Layer 5 of a small transformer language model trained on English Wikipedia (12 layers, counted from 0, width 128).
A neuron's activation on a vector x is GELU(gate . x) times (in . x), where the dot is the dot product.
The model reads these tokens: "sh" "ip" " a" "fter" " the" " w" "ar" "." "\n" "\n" "H" "e" " was" " 3" "4" " year"

The vector x that enters this layer's MLP at each token. A number n stands for n times 0.042.
0 "sh": 4 20 19 26 12 -7 20 -15 32 -2 10 20 -13 -14 -7 24 52 10 -24 18 -4 -4 -54 -28 -28 10 -29 -9 1 19 11 -19 -20 -14 10 11 37 -40 15 -8 -17 -16 -23 -9 25 -35 20 -13 -27 9 21 0 -14 49 -34 32 2 11 12 4 16 22 14 29 -29 -25 11 17 -15 10 28 -12 -5 4 -32 -43 15 8 -10 58 -30 -6 -50 -2 20 -28 -21 -17 4 47 16 -8 -16 -14 13 -51 0 5 -19 10 -20 -7 24 4 -26 33 -11 -34 -9 21 15 -6 20 14 48 0 13 -12 -10 -30 38 -2 8 -7 -14 -14 22 -1
1 "ip": 5 22 -12 20 -9 23 -26 17 21 -1 7 0 -25 -13 -32 8 28 -11 -28 12 -17 -5 -65 -29 18 27 -9 38 68 10 34 19 -7 -4 19 3 23 -21 8 -27 8 2 -16 -3 23 -10 -14 -2 -43 25 8 19 11 39 -28 17 3 42 -9 -12 17 24 -31 11 -16 -27 19 27 -27 2 7 -6 11 24 -9 -7 31 8 -5 42 -23 -8 -29 -15 -16 -30 -26 -12 2 27 -20 26 13 -13 -1 -18 -13 -24 -2 20 -39 -6 34 -20 -11 6 18 -36 -24 13 12 -21 1 -12 49 -17 3 10 -17 14 20 -13 -41 28 29 -9 -34 -3
2 " a": -1 19 1 -1 10 -21 -5 39 5 5 -20 -1 -35 -27 -1 8 45 42 -6 -1 -5 -3 -21 13 24 12 -5 -24 -6 15 39 1 -7 -15 -9 9 -14 -5 7 11 4 26 -16 5 -25 2 -13 26 -7 7 6 31 -36 17 -4 49 -8 30 7 -9 -6 4 -41 10 3 -11 27 20 24 -26 -23 2 -22 30 -3 -40 26 -7 -14 62 -13 -35 8 -8 4 -65 -51 -11 -10 2 -18 30 -14 10 10 0 44 0 -8 13 1 6 -26 8 -11 -16 24 1 -8 16 4 -39 25 -26 29 -12 7 27 5 -37 -17 26 6 20 -13 12 -43 -15
3 "fter": 10 -5 5 16 -23 -35 -11 38 0 -6 -1 -9 -21 -32 4 21 4 3 -32 29 12 35 -84 -13 2 -1 7 19 7 7 41 8 -8 -44 -21 -24 40 11 -5 -9 24 15 -31 38 6 13 -28 6 8 0 16 24 -5 -27 -34 36 0 0 17 33 -8 32 -19 8 -3 -15 17 -2 -5 -12 -4 31 -13 11 27 -38 47 -6 -3 44 -18 13 13 -6 4 -38 -29 -8 -14 10 -40 -9 -15 29 23 9 7 7 -8 18 17 -9 13 6 -53 10 -11 -14 -50 25 25 -13 3 -27 -9 -17 2 10 24 -29 21 18 -10 18 9 5 -11 -20
4 " the": -24 26 2 8 -7 -6 -54 33 10 15 -26 -3 8 -8 -17 16 24 4 -15 2 8 -1 -76 -9 -11 -6 -22 29 15 4 60 35 15 -10 18 -26 -4 0 10 13 7 31 -37 3 2 11 -22 -8 6 19 49 26 -11 6 -10 37 10 13 31 3 -10 1 -53 -19 -25 -8 14 2 14 -7 -25 24 -28 28 19 -31 25 -1 -12 30 -5 -34 -3 -14 -12 -14 -29 -11 -31 29 -15 -12 2 15 18 6 11 17 -2 19 10 -2 -33 -38 -36 22 13 -16 -11 -3 39 -45 0 -12 17 -21 -1 9 12 -13 -6 13 39 15 23 21 -18 -27
5 " w": -18 17 23 32 1 -36 -16 29 33 5 -13 22 26 -31 -2 35 28 9 -39 14 -10 -7 -38 1 -6 4 -34 -17 36 -13 14 38 -30 -12 4 -8 15 1 4 26 34 23 10 7 -16 -18 17 -9 9 -18 28 19 -26 -6 -24 4 -37 -27 19 -12 -2 25 -10 24 -13 -5 -5 -16 6 12 -4 8 -25 24 8 -10 29 8 -9 8 -41 -3 34 -9 -10 -45 -31 -5 -3 -16 -27 19 -41 22 13 -39 31 29 0 31 48 3 -9 -14 -16 44 13 -19 -2 6 10 -21 40 -39 15 -31 -5 12 -16 -15 -3 32 -7 2 -15 6 -3 -40
6 "ar": -23 12 37 14 -18 -12 -2 33 37 13 4 -1 24 -24 -12 -1 31 -33 4 50 14 -45 -57 3 -18 14 3 15 10 19 41 21 -11 -1 27 -2 -25 -23 -17 -22 -19 3 -9 8 33 -37 30 27 -12 14 7 38 -12 22 4 41 -32 10 1 29 8 34 -20 27 -31 1 4 28 14 1 13 -13 -24 23 19 -9 47 -32 32 -16 -25 -2 1 -7 -12 -23 -30 -21 -26 -10 -20 23 -50 5 7 -6 -25 -24 -22 8 26 -25 -9 -5 -14 -4 1 -25 0 6 -3 -17 -11 23 17 13 8 -3 21 -25 8 7 -7 19 -34 7 -33 -9
7 ".": 7 10 8 8 -42 -26 -48 30 26 -6 10 2 6 -49 -25 16 22 -6 -29 26 26 2 -53 -7 7 -8 -36 -7 24 18 17 3 29 -30 11 -41 29 -7 -14 -26 29 50 2 4 -24 5 27 -17 16 17 18 17 6 23 -25 37 -31 14 -8 2 -3 -8 -35 0 28 -32 -4 11 24 7 8 40 4 21 -8 -14 11 -7 12 9 8 22 -19 4 12 -11 -23 -29 -28 38 -39 33 -2 19 -6 18 28 21 -55 4 5 -11 -17 -20 -76 5 15 -2 -12 13 3 -17 4 -5 1 -18 1 -21 -21 6 13 -1 11 21 23 5 -4 18
8 "\n": 2 15 6 -19 -2 -9 -41 11 8 1 2 23 4 -33 -4 15 31 -4 -45 25 16 -40 -41 -26 -15 -2 -19 4 11 3 59 18 47 -42 -2 -27 15 -14 5 -5 39 42 10 -30 -28 7 34 -17 -5 1 21 23 -18 14 -4 15 2 12 7 6 -21 -30 -17 11 -1 -42 -23 21 32 8 12 52 2 13 15 -36 19 -33 6 17 39 9 36 9 19 -21 -17 -42 -14 -1 -23 23 3 21 -15 10 7 42 -11 10 -17 13 -18 -32 -54 9 2 -12 -29 12 1 -15 -4 -4 3 -15 -16 -7 -31 11 -3 -6 8 -4 12 15 1 42
9 "\n": 10 1 3 -17 -9 -15 -42 15 9 -26 16 30 8 -29 2 28 28 0 -40 39 23 -44 -48 -11 1 -10 -32 3 23 4 51 -14 22 -50 2 -37 3 -13 -16 -25 38 27 10 -5 11 10 23 -23 -25 22 28 38 11 25 -17 17 -12 16 11 8 -17 -29 -15 -8 4 -35 -21 20 31 -5 32 3 11 9 13 -42 16 -7 24 20 4 15 21 -8 15 -35 -21 -23 6 8 -8 42 9 24 2 9 17 26 -4 7 -11 4 -39 -31 -55 16 -16 11 -16 -15 16 -28 -10 -23 6 -35 -9 -4 -20 -8 14 0 18 8 28 9 3 29
10 "H": 5 -17 21 -7 -6 -9 -13 24 -3 -11 -33 3 -6 -41 -14 8 41 39 -72 -4 26 -13 -51 -21 -14 -42 6 13 19 24 48 0 10 -28 20 -42 11 -3 -15 4 1 9 -20 15 -6 -29 -2 -16 -4 17 19 19 -14 42 4 28 18 -7 19 24 -18 -21 -28 -7 -2 -32 27 26 40 16 23 15 -23 5 21 -35 9 2 10 19 -2 32 2 -25 23 -40 16 -17 7 2 -15 13 -6 1 6 -42 7 -3 6 3 29 24 -18 -26 -23 5 51 4 -14 -10 13 -16 21 -2 12 -20 -9 -24 21 -8 -21 25 -5 -25 -2 21 8 12
11 "e": -10 36 -9 20 -6 -22 -27 5 4 17 -29 -13 7 -37 -43 18 23 21 -41 -1 -21 -10 -30 -14 -7 -32 -19 -12 20 1 32 -11 -10 -33 18 13 1 46 24 29 43 4 19 -11 2 -3 22 -11 2 16 29 23 -17 -6 7 6 9 -4 12 18 26 -30 -7 42 -4 -44 13 11 40 16 24 17 -32 4 5 -30 26 34 35 1 1 -2 18 -35 13 -16 -16 -28 -6 37 -40 -23 1 1 -12 -7 -22 -13 1 4 4 -7 -32 11 -34 9 72 2 -18 -13 10 -21 -11 32 5 -24 4 -14 18 -40 3 35 -21 1 -2 -6 -4 -24
12 " was": -6 36 22 -27 3 -29 -31 17 23 15 -15 -16 8 -23 -23 18 19 9 -43 28 -20 -12 -50 13 35 15 -18 -6 5 28 11 -5 -4 -31 22 -23 -12 -14 23 15 45 31 -4 -14 -38 -8 -16 -2 -16 19 19 45 1 14 -4 28 -9 -1 20 7 26 9 7 15 -31 -46 37 12 18 12 34 31 -21 19 -18 -33 27 3 9 8 -11 -21 28 -18 -20 -13 -58 -34 -14 0 -25 -35 -12 33 32 12 4 3 0 23 -4 -31 -4 -8 -12 14 22 -21 -28 16 -18 -3 6 12 -33 -23 -22 -7 14 -22 21 -4 15 3 -12 37 -18 38
13 " 3": 14 6 18 3 -15 -29 7 0 13 -19 -11 -24 -2 2 -41 29 8 7 -14 48 1 -6 10 13 56 -11 1 -4 33 31 64 4 -2 15 -9 -33 -2 -50 3 1 20 35 -5 12 -11 12 17 1 14 4 20 0 -26 17 -27 38 -26 1 1 -14 8 4 -8 -5 -4 -32 32 23 12 -3 19 20 -21 27 53 -24 28 -19 23 -19 -13 -3 21 -14 -57 -38 -45 -44 2 2 2 -5 -33 18 1 -36 -19 14 -15 -30 25 24 3 -40 -37 12 29 -21 0 1 16 -7 32 -11 10 8 -15 -19 10 -39 3 1 -1 -3 -4 4 0 -3
14 "4": 8 12 21 3 0 -25 -5 7 -22 -42 -20 -24 25 -6 -32 13 14 -9 -28 43 0 8 0 19 39 7 -3 27 43 18 92 24 -7 11 17 -23 -35 -45 7 -9 25 22 -9 19 3 6 32 -20 -3 5 7 19 -8 21 -25 3 -2 6 7 1 5 0 -24 28 -6 -21 41 39 3 9 9 6 -34 10 51 -13 23 -15 13 -15 -9 -15 -2 -3 -29 -2 -43 -48 -19 -38 -39 -22 -11 17 -13 -20 -7 17 -11 -14 7 -2 -5 -29 -23 -16 29 -54 -28 10 27 -1 6 16 6 19 -11 -4 13 -11 11 -14 4 18 -15 35 -25 -1
15 " year": -26 18 22 -30 -4 -19 -18 41 -16 -18 -36 -14 13 8 -25 10 7 -1 -48 22 21 -1 -94 18 13 17 -38 34 2 -28 62 9 2 -2 40 -15 28 -14 -7 4 50 22 17 -24 -4 13 -11 -24 -20 -19 -3 18 -27 -1 -25 35 -35 8 -9 -57 31 7 13 17 14 -9 36 -4 6 32 1 24 -22 12 3 5 7 -8 10 -18 14 19 27 5 18 -7 -8 -40 11 13 -3 7 -25 17 23 -12 9 -9 -16 -16 10 18 3 -8 -42 19 5 11 -26 36 20 7 14 -24 1 -8 -11 -1 -14 -20 42 -19 -28 27 -4 10 -14 -16

Each question shows the input weights of one neuron of the MLP. A number n stands for n times 0.0093.

n207 gate: 15 -17 18 29 23 7 37 -22 -19 1 8 -11 -36 32 23 -29 -13 21 -5 6 3 20 24 -12 -24 -10 41 -18 21 -35 6 24 -10 -27 -3 27 6 1 -23 -12 4 -1 16 6 21 -10 32 -17 3 17 -4 22 -26 2 1 7 11 26 -1 -18 -26 3 -30 -24 8 34 -54 -30 -6 11 -10 -23 5 -34 32 -31 16 2 -26 -37 -24 46 -18 -19 -49 17 20 -21 3 -21 8 1 -14 -11 6 22 -16 9 21 -11 -18 -23 13 3 -20 0 18 -28 -6 10 3 -24 39 -11 -7 18 8 -1 -26 -22 30 -2 51 -18 18 27 2 32
n207 in: 20 33 12 4 13 -26 22 -15 -26 -8 -16 8 -5 7 -15 -16 35 -28 16 9 6 -14 -37 -42 -26 -27 -2 10 -1 -5 -16 11 28 -2 12 -21 -24 -3 14 15 9 -29 -41 10 -25 0 47 -15 -15 11 47 12 -5 -22 10 -41 3 -38 20 -17 16 -4 41 -5 -6 1 24 49 12 1 -16 8 51 -43 -14 41 23 -17 43 30 -10 -64 -10 -3 -23 -16 21 33 30 -31 -2 -13 -8 -17 -29 -10 49 -28 -22 28 -1 17 -14 1 -39 -12 -15 22 10 33 6 2 -13 -10 -21 27 0 -39 -11 28 -1 14 -12 22 -20 -19 -22 3
It fires most on token 14 "4"

n454 gate: 18 -8 -16 -32 -28 -9 7 8 34 5 -6 -1 2 15 -26 -18 -1 9 -2 -39 -10 2 -13 -16 -9 -23 28 30 -64 9 4 24 5 13 13 3 5 -16 18 -7 23 -14 -29 24 10 -6 -22 -2 1 32 36 -19 9 23 -22 3 5 8 20 10 -11 23 -10 25 -4 17 -12 9 -1 -9 8 37 9 6 -36 -30 -1 -4 -29 -26 2 -12 -12 11 -43 -26 43 13 1 -15 -14 22 -31 6 1 -25 -30 1 23 18 -24 -1 32 52 1 -13 32 2 11 13 -37 32 -3 -4 10 -7 -36 -15 22 0 -26 -31 -3 -17 15 30 -10 16
n454 in: -22 -16 35 2 -14 1 -5 10 2 9 -28 -10 21 -22 -5 -11 -2 -3 30 -7 51 15 -18 17 10 12 -30 9 -5 5 -22 -17 11 -16 -6 -2 -1 -56 -14 -7 44 -18 -7 -2 15 13 -18 21 14 -7 42 9 1 4 15 19 19 12 1 23 -6 -62 -22 53 -10 50 6 -10 37 -4 9 21 -1 4 -2 -22 -1 -16 -11 -8 1 -7 24 -4 -13 4 47 23 -17 34 12 7 -40 -1 -9 -34 14 -2 -13 -9 -16 -9 13 -6 -14 18 36 -30 -17 -39 -17 7 8 -18 -29 -6 -30 15 2 -23 15 -44 6 10 16 -6 14 8
It fires most on token 10 "H"

n110 gate: 41 -12 -10 -18 -7 -10 -1 -9 -35 -24 1 4 15 7 -3 11 9 10 -55 -3 -4 -45 25 -22 -4 38 15 -5 -50 -19 -2 -14 5 20 -23 13 26 -3 17 10 31 1 -19 12 19 25 43 -25 27 17 -4 20 -14 -15 9 -3 9 34 8 0 -14 -12 30 10 -23 1 -7 -9 -35 7 37 -2 -42 1 -48 6 -7 35 -5 -4 12 -16 16 50 -14 -5 -8 5 -15 -26 0 -25 6 28 8 -21 -28 47 -4 22 22 6 29 4 23 47 11 -8 -1 13 23 -30 22 14 -2 -54 6 -24 -1 14 -32 -30 -11 -1 3 -39 -2 10
n110 in: 18 2 -26 -30 3 3 4 22 -18 6 -19 -27 -13 -12 -6 -3 -3 -7 -30 11 3 -38 -18 -38 -70 -6 37 23 15 -3 -33 -30 -1 17 10 58 -19 -13 -3 8 34 25 -49 -6 -8 7 10 15 -5 41 -12 -23 19 24 12 54 17 36 8 -19 -3 -24 19 -26 9 -1 44 14 33 -6 -6 -35 12 5 -21 53 15 -12 -13 20 -10 -25 27 1 -26 -25 -9 6 20 10 15 -2 -16 10 10 -13 -18 -12 18 -6 21 -21 3 19 -9 6 -3 -3 -7 2 -4 -19 -16 25 32 -1 15 17 -3 -6 -15 43 -9 20 -13 -6 24 28
Its three highest activations, in order, are on tokens 0 "sh", 12 " was", 11 "e"

n404 gate: 15 -37 15 13 34 16 -15 17 21 40 28 -11 -10 4 -6 -34 -25 -34 -6 -14 -17 5 -28 10 -31 -22 -9 15 4 -2 -7 -13 -5 16 -6 -7 4 12 -9 12 10 -13 13 -12 14 43 13 2 -19 -19 -27 23 -14 -31 17 12 -25 21 7 24 26 -7 -39 -1 -15 -18 28 4 6 -16 52 -46 8 -17 0 -1 -13 -10 20 32 -32 0 28 -6 -7 2 18 16 23 19 -12 12 21 31 -13 -10 10 -10 6 -22 15 -17 20 0 -24 26 -44 9 32 19 -19 -14 -51 11 17 7 -17 6 -21 2 -8 -30 -1 39 27 18 -14 -9
n404 in: -3 -30 -13 -16 26 -12 -15 -10 15 2 27 17 7 37 9 -7 14 -11 14 19 1 -15 -6 13 40 -14 2 25 0 -32 -14 -39 -2 -10 -43 -23 6 -4 -29 -5 15 5 9 -32 13 -9 16 25 -5 4 28 -8 -39 8 -2 22 -10 12 -4 2 18 23 -26 28 38 22 -27 44 -32 19 -27 -1 12 30 10 -12 -12 -30 25 13 43 4 25 -3 24 0 -4 1 14 14 -13 10 24 -12 20 -13 -42 4 -11 24 -2 22 1 21 18 -2 -24 -38 -3 -33 0 48 32 -2 -9 -2 -21 -8 -22 -12 6 -7 -2 1 -39 -14 1 -7
It fires most on token 9 "\n"

n240 gate: -12 7 -6 -8 -26 -10 -27 37 16 -38 -29 -7 16 19 -18 8 -9 -29 -9 -14 21 -2 6 -32 -19 7 -5 7 18 15 20 31 -6 43 1 -7 14 -35 14 -4 6 -9 -3 -3 -35 -2 -33 -6 24 35 -17 9 20 -11 -21 -9 34 -25 31 50 35 2 31 4 -17 -8 -15 -25 -33 14 -6 -8 -9 -4 -4 2 -5 -11 4 43 -6 -7 23 8 -30 4 7 32 -8 -15 -14 -20 1 -2 -9 2 10 -21 -17 -18 35 23 19 23 13 7 -5 17 -3 -12 -6 27 -9 22 0 1 26 -23 34 16 3 17 0 -24 -16 6 -4 1
n240 in: -11 -6 -39 -7 2 4 12 60 11 26 -20 -28 -15 22 -5 -22 28 -21 -4 19 13 5 22 -13 -30 -4 36 -1 33 7 21 12 1 17 22 -5 37 20 25 12 30 -30 -20 30 11 2 6 -15 11 15 -20 -18 -11 -9 17 -27 -8 -8 -20 14 3 -23 9 11 -19 15 7 -19 -4 19 34 -9 -23 18 4 -4 12 25 -56 -3 -12 -19 33 -25 21 -41 1 8 -44 -9 -29 -47 -23 16 -10 -37 1 10 10 -8 29 22 -7 26 -18 -10 25 1 15 -7 4 31 -31 12 8 -30 0 12 -14 7 -7 -48 22 -17 -4 11 7 4
Its three highest activations, in order, are on tokens 14 "4", 3 "fter", 10 "H"

n286 gate: -28 15 -18 35 -29 -7 0 7 1 10 17 34 2 33 17 20 13 -3 25 -1 1 -3 -16 -14 -18 -26 32 8 -21 -11 -20 -18 -14 4 -14 -10 -8 -4 -6 -1 -10 -12 -18 25 -18 25 -9 2 -34 -15 -18 16 -4 -27 -21 -21 43 6 4 -18 -14 22 -38 -50 -11 26 3 33 -4 8 0 12 -7 0 -9 -19 30 26 -21 -13 26 -23 -11 16 10 -17 31 -5 24 -13 13 -20 -7 15 -35 56 2 -34 13 -9 -6 -1 -10 35 -26 -4 -11 7 34 9 -8 -20 0 21 25 16 2 -9 -28 -2 21 -18 21 -32 -7 31 -6 12
n286 in: -14 -15 3 -4 -11 31 -1 18 40 0 -2 50 -5 -17 -11 -24 11 2 36 -12 28 3 -3 13 4 -10 40 -32 -8 -5 -24 8 -13 40 5 21 -30 19 -20 25 1 -6 -22 4 -21 27 8 -15 -4 3 34 27 -20 -37 -39 -16 -20 -28 29 6 2 -6 -9 -11 -48 -6 -15 6 3 -8 -15 -21 -7 -15 -30 23 -2 -25 14 56 -1 6 38 40 1 -27 20 -28 39 -27 -13 3 14 16 22 16 15 -35 8 6 31 26 7 -26 -12 -1 -14 -19 18 26 19 -4 -7 -25 12 20 -2 2 -8 -1 -19 -16 36 -30 48 17 -14 -1
Its three highest activations, in order, are on tokens 4 " the", 0 "sh", 1 "ip"

n436 gate: -7 11 -30 26 -30 10 23 -45 -7 -2 39 24 16 2 -46 -7 -37 2 -8 18 -15 14 -31 -17 15 -16 4 46 -35 -10 -4 -18 -11 -23 -3 13 -14 -17 23 -7 -5 -11 2 4 62 -6 2 -14 5 19 14 -6 -21 23 -19 17 -13 -2 -44 -27 13 -25 2 8 22 3 2 -5 1 10 9 12 -31 5 0 29 -21 7 4 9 -2 -3 -21 6 -19 10 -13 -42 24 13 18 -23 -4 15 0 27 41 20 15 -22 -3 -7 4 -6 32 -5 10 32 31 3 7 4 -7 -32 -4 -3 -24 29 48 4 -4 -53 1 -26 -9 24 2 -4
n436 in: 7 -13 -2 -29 6 -28 -12 -20 50 -11 -1 9 26 13 -4 -16 40 19 12 32 -11 28 -10 7 30 -2 -13 -13 4 7 2 24 13 11 21 4 -17 -18 -25 -37 10 43 -1 -36 5 4 10 15 -13 -6 -8 19 4 23 3 9 8 0 5 5 -13 -6 2 -22 -7 27 -8 6 17 -7 -27 28 21 -20 -19 -1 -5 -12 1 4 5 -2 25 2 -16 4 -38 22 -6 21 28 23 -15 -2 29 -23 -1 16 7 14 -51 26 -35 14 -12 21 -7 -14 -34 -21 9 -5 -5 7 3 10 22 -11 -45 0 -14 33 -6 29 24 -50 26 -46
Its three highest activations, in order, are on tokens 15 " year", 13 " 3", 0 "sh"

n512 gate: -1 0 -29 31 -21 -5 -13 -15 8 -9 36 -18 -6 29 37 -10 0 44 9 1 12 12 9 11 18 35 -7 -16 32 -1 -2 -19 -3 -6 -12 -22 -24 -3 26 -35 19 15 32 18 -11 34 12 -7 -31 -39 26 -4 -30 -3 -1 13 -7 -7 1 29 -21 11 6 16 -34 8 10 15 -10 -12 -4 -3 -9 1 -28 -16 -57 30 -13 -18 -12 -5 -27 13 7 -6 12 -20 -15 24 41 -26 8 -28 4 -19 -12 -13 -37 41 -23 -20 -24 39 -27 0 -36 -27 6 -24 -32 23 -31 35 -28 -25 22 32 39 27 25 8 -30 -21 -17 -9 -4 22
n512 in: -35 4 44 27 60 -33 -20 15 30 0 -10 -4 32 -14 0 -6 -26 -16 -4 9 -44 -19 -57 -7 28 0 -1 30 -42 -7 -14 25 -23 -13 29 2 -5 -15 -3 23 -12 9 14 -23 -17 -14 -29 -20 1 -16 20 -21 25 -35 29 -23 15 -16 3 -41 30 15 21 -21 -1 -2 2 2 -50 80 -19 -21 -4 -37 20 -21 34 -10 60 -24 -11 18 37 6 16 12 9 -14 -14 2 36 23 9 12 -21 8 32 -3 11 10 28 -12 -50 -10 32 -31 25 -2 10 16 8 -46 75 31 -39 -21 -29 19 -43 5 58 -3 -2 -22 -5 17 -21 -8
It fires most on token 12 " was"

n294 gate: -27 -15 -22 -8 -11 -16 -15 -23 -25 -16 -19 29 32 -1 37 2 -31 -18 7 20 -18 -19 -27 40 26 44 -2 42 -19 50 5 15 -1 -40 45 26 -3 3 17 -4 10 -6 8 18 -8 -6 -22 -10 -5 21 -26 -5 19 -3 3 46 -7 -17 32 -22 -4 -60 -37 -30 -10 17 -17 26 3 -14 -26 24 -16 -12 -10 -3 -32 -1 0 25 -5 35 15 -17 -8 -17 -23 6 -11 29 37 12 -8 32 40 -6 24 -8 32 4 1 22 24 -3 29 -8 1 10 -17 3 -1 21 5 22 3 24 -3 -21 -25 10 17 -15 -3 -43 -17 6 -1 -1
n294 in: -22 23 7 -7 0 -3 -7 -24 25 5 -3 -15 29 -32 24 -3 25 -49 22 -3 -26 9 -49 1 -11 -8 -11 3 12 -1 -37 -15 13 16 -2 -13 18 -53 -7 25 -45 13 -14 4 0 40 -17 -23 -3 43 -13 8 -7 3 28 40 -11 -49 39 5 -8 -7 43 -39 2 -21 15 -39 9 -25 19 16 -43 -26 -2 -16 16 -47 -3 21 -15 7 10 15 -17 -2 -8 -5 15 28 -1 -11 17 26 27 -3 -1 3 -7 5 36 0 33 -44 39 17 20 -24 -12 -7 -14 -12 10 55 -33 -17 -8 -4 -5 21 -20 4 1 -7 8 -35 -22 10
On which token does it fire most, and how strongly? 12 " was", at about 13

n352 gate: -4 32 -10 -29 -11 16 -8 -33 -6 10 35 24 27 21 -9 19 -3 22 -3 -3 -18 -30 -13 -36 -5 5 -13 -24 6 24 -45 -9 40 -38 16 13 2 -17 23 18 16 -17 18 -8 -24 26 -27 -19 -4 -10 18 -34 3 -18 33 -4 32 -21 9 -54 26 2 1 25 8 -4 -9 5 -10 -29 0 -18 -18 22 12 -15 -26 -15 9 -11 71 9 -1 -18 -13 13 6 18 -14 -36 36 -7 -4 -32 25 16 26 7 18 -7 18 -25 10 12 46 41 24 -10 -8 -15 34 21 7 -21 9 -18 -33 -20 26 -5 -10 6 -28 -1 -8 -13 -21 -12
n352 in: -15 -21 19 -2 -46 -25 -16 10 -9 6 7 10 3 -11 25 8 8 7 -24 21 13 -18 3 0 13 -20 -14 4 -24 12 -19 -2 -41 13 36 -11 6 -14 13 -5 -13 -17 50 9 5 -18 8 20 -14 0 11 18 -27 1 2 -9 -30 -44 -5 10 15 24 -23 25 27 6 -6 -49 -4 18 26 11 -45 -37 -18 7 17 -17 21 10 -39 25 38 -11 -18 -7 -13 23 -41 13 27 10 7 17 -15 -17 -5 24 38 37 -31 -28 26 20 -24 5 25 34 -9 2 -43 -38 27 35 12 21 7 33 23 -16 -21 -54 -9 -35 22 5 45 27
It fires most on token 12 " was"

n32 gate: -7 -1 7 16 -17 9 23 2 13 -17 -22 -11 4 -21 6 11 -13 2 -6 -30 17 -40 -17 -25 -11 -5 23 9 13 14 -21 9 -16 6 -13 1 -2 28 -1 -15 25 3 -13 -10 9 14 -1 38 -23 -3 -53 -31 9 -43 9 -13 -21 -5 13 -12 6 15 -35 -10 -40 16 31 -6 13 16 -28 15 2 21 -40 21 15 25 -21 -7 8 -5 -8 3 -11 9 28 -28 -7 -4 22 33 4 13 25 19 -9 -2 -39 -21 -3 0 -10 11 0 -13 8 4 50 31 -16 27 8 5 32 -12 -13 14 32 -37 -3 -32 18 13 -6 -4 -2 22
n32 in: -15 5 -13 0 -15 22 10 -34 -2 3 39 22 -11 -6 10 -19 -12 -10 0 31 6 -29 -7 33 -33 -10 -9 -11 6 25 -14 -5 1 -46 -24 -12 6 45 -6 -11 23 3 31 35 13 20 16 4 -2 -2 -18 -1 32 3 5 27 10 -28 -2 12 14 -16 -12 -4 24 3 28 27 -40 18 16 21 7 -8 -9 27 17 13 24 -5 -19 30 -9 -9 35 -34 2 -28 26 -25 -18 17 -3 -2 21 18 -21 9 -13 -12 -6 -18 11 -2 -35 23 -27 -30 6 -25 28 16 -2 -15 2 27 0 -8 18 14 -16 -13 12 -10 -11 18 -29 -51
It fires most on token 6 "ar"

n233 gate: 11 -34 -5 -13 -37 14 11 0 5 -27 21 6 2 -43 -4 -5 38 16 21 -5 -13 2 13 19 1 18 -8 -31 -20 21 -2 -36 -15 -10 -49 8 8 4 43 46 -4 7 4 11 -1 -3 0 28 -49 -28 3 -15 24 11 34 -30 -13 -11 -12 23 3 -12 20 9 22 8 -1 15 2 5 27 -33 -6 23 -21 23 -2 5 -16 -57 25 -25 -9 15 -14 17 -19 -19 -29 5 18 10 0 25 11 45 -13 10 4 -11 5 -14 -15 -14 3 -9 -15 -16 36 -2 2 29 -16 -4 -25 4 0 2 -7 -14 18 -23 3 -12 35 25 3 -29
n233 in: 18 24 -5 -6 -13 -1 -11 3 25 -7 27 26 -7 -17 12 3 -25 20 16 -17 5 3 -6 -1 14 0 -11 22 -29 50 -25 9 25 1 -43 7 23 -19 -3 -52 -47 -26 11 -8 -1 -1 19 42 -31 -19 8 52 1 -16 -1 -5 -20 11 -3 -11 -38 33 -25 24 1 22 0 39 3 17 4 14 42 7 1 36 2 -13 -36 24 40 -25 -19 -8 25 -14 -21 18 49 -8 -15 -20 -5 -2 -12 -21 -17 -41 3 -3 -21 -13 38 6 6 3 23 36 -52 -9 -1 -39 -17 -17 4 20 3 -11 1 11 14 14 58 -15 8 -6 -39 11
It fires most on token 13 " 3"

n14 gate: 11 -4 -11 -1 29 -3 -5 -7 19 -43 -3 13 -1 31 21 2 -26 23 -23 -23 -6 31 -24 36 -2 27 22 12 14 37 12 26 -28 -7 -27 -37 19 30 -13 -33 -8 -51 -4 -23 -6 -27 4 2 29 3 25 -17 -31 -16 25 -13 17 -24 21 -8 16 17 -35 -19 26 -13 0 -47 -28 1 -9 -1 10 -9 20 -4 13 -29 40 28 26 20 24 6 -14 50 -13 11 -15 -13 -26 5 -29 -3 10 -1 25 -12 11 9 -40 -28 3 -12 11 0 -54 18 -6 0 24 -29 19 1 3 22 18 -18 -1 -1 -14 13 15 -22 -18 9 21 22
n14 in: -20 -25 -25 50 15 -1 -4 -10 24 31 -20 -47 -28 52 -1 -23 10 -21 -11 -1 9 12 -20 25 -11 -13 5 35 41 -19 27 16 -1 -20 20 -49 9 -21 -12 27 2 -4 -21 27 -34 -14 -13 17 -9 -11 9 -19 -28 -38 4 6 -41 -11 12 -7 -19 13 -1 5 32 7 13 6 45 7 -31 27 0 -33 -33 -9 -13 4 5 40 21 7 -4 -20 -17 -20 23 -6 5 -5 21 31 -14 -37 -22 16 30 3 1 -12 -49 -19 17 -1 -9 25 -16 -8 -22 1 23 12 -55 15 -15 13 -22 -3 42 5 -4 12 14 31 -7 2 -14 38
It fires most on token 3 "fter"

n600 gate: 4 -21 -25 30 -16 -1 4 10 -37 24 40 -14 10 -24 -29 -17 23 20 19 -7 -11 -22 8 20 19 15 13 -24 35 -24 22 28 -2 -15 13 -15 25 16 13 -10 12 -28 2 -12 -16 10 -7 -2 -32 -33 22 -6 7 -4 40 -28 9 -38 41 8 -13 -28 -6 18 1 8 -22 15 -8 32 16 -2 2 -1 17 11 -15 -18 8 28 -11 13 -30 -21 4 10 -9 -1 1 17 9 -23 -8 -43 -28 25 -13 -2 9 -43 -20 32 -6 1 7 -4 14 20 4 8 16 -19 7 -24 7 -22 25 -46 -1 -10 -7 -35 43 -26 8 14 17 -38
n600 in: 15 22 19 6 12 -14 1 35 11 -4 4 -5 -14 -16 -13 3 -3 -27 13 -18 -22 -56 -17 17 -19 -11 -56 15 26 -3 -8 12 -1 -6 12 -50 2 -7 -16 -1 -26 5 28 5 -2 14 -15 -40 -2 -37 -38 -10 48 19 16 3 -9 12 -19 -17 28 32 14 7 3 -5 9 -14 14 -15 10 6 18 -40 12 -29 16 -26 -10 9 -4 -10 -25 -27 11 24 24 4 -14 -5 -19 -30 -25 -4 33 8 12 48 10 -5 14 26 -41 5 7 -34 36 27 -10 -52 53 13 11 26 28 3 -18 17 7 27 40 23 -20 -26 -23 6 3 -19
Its two highest activations, in order, are on tokens 11 "e", 10 "H"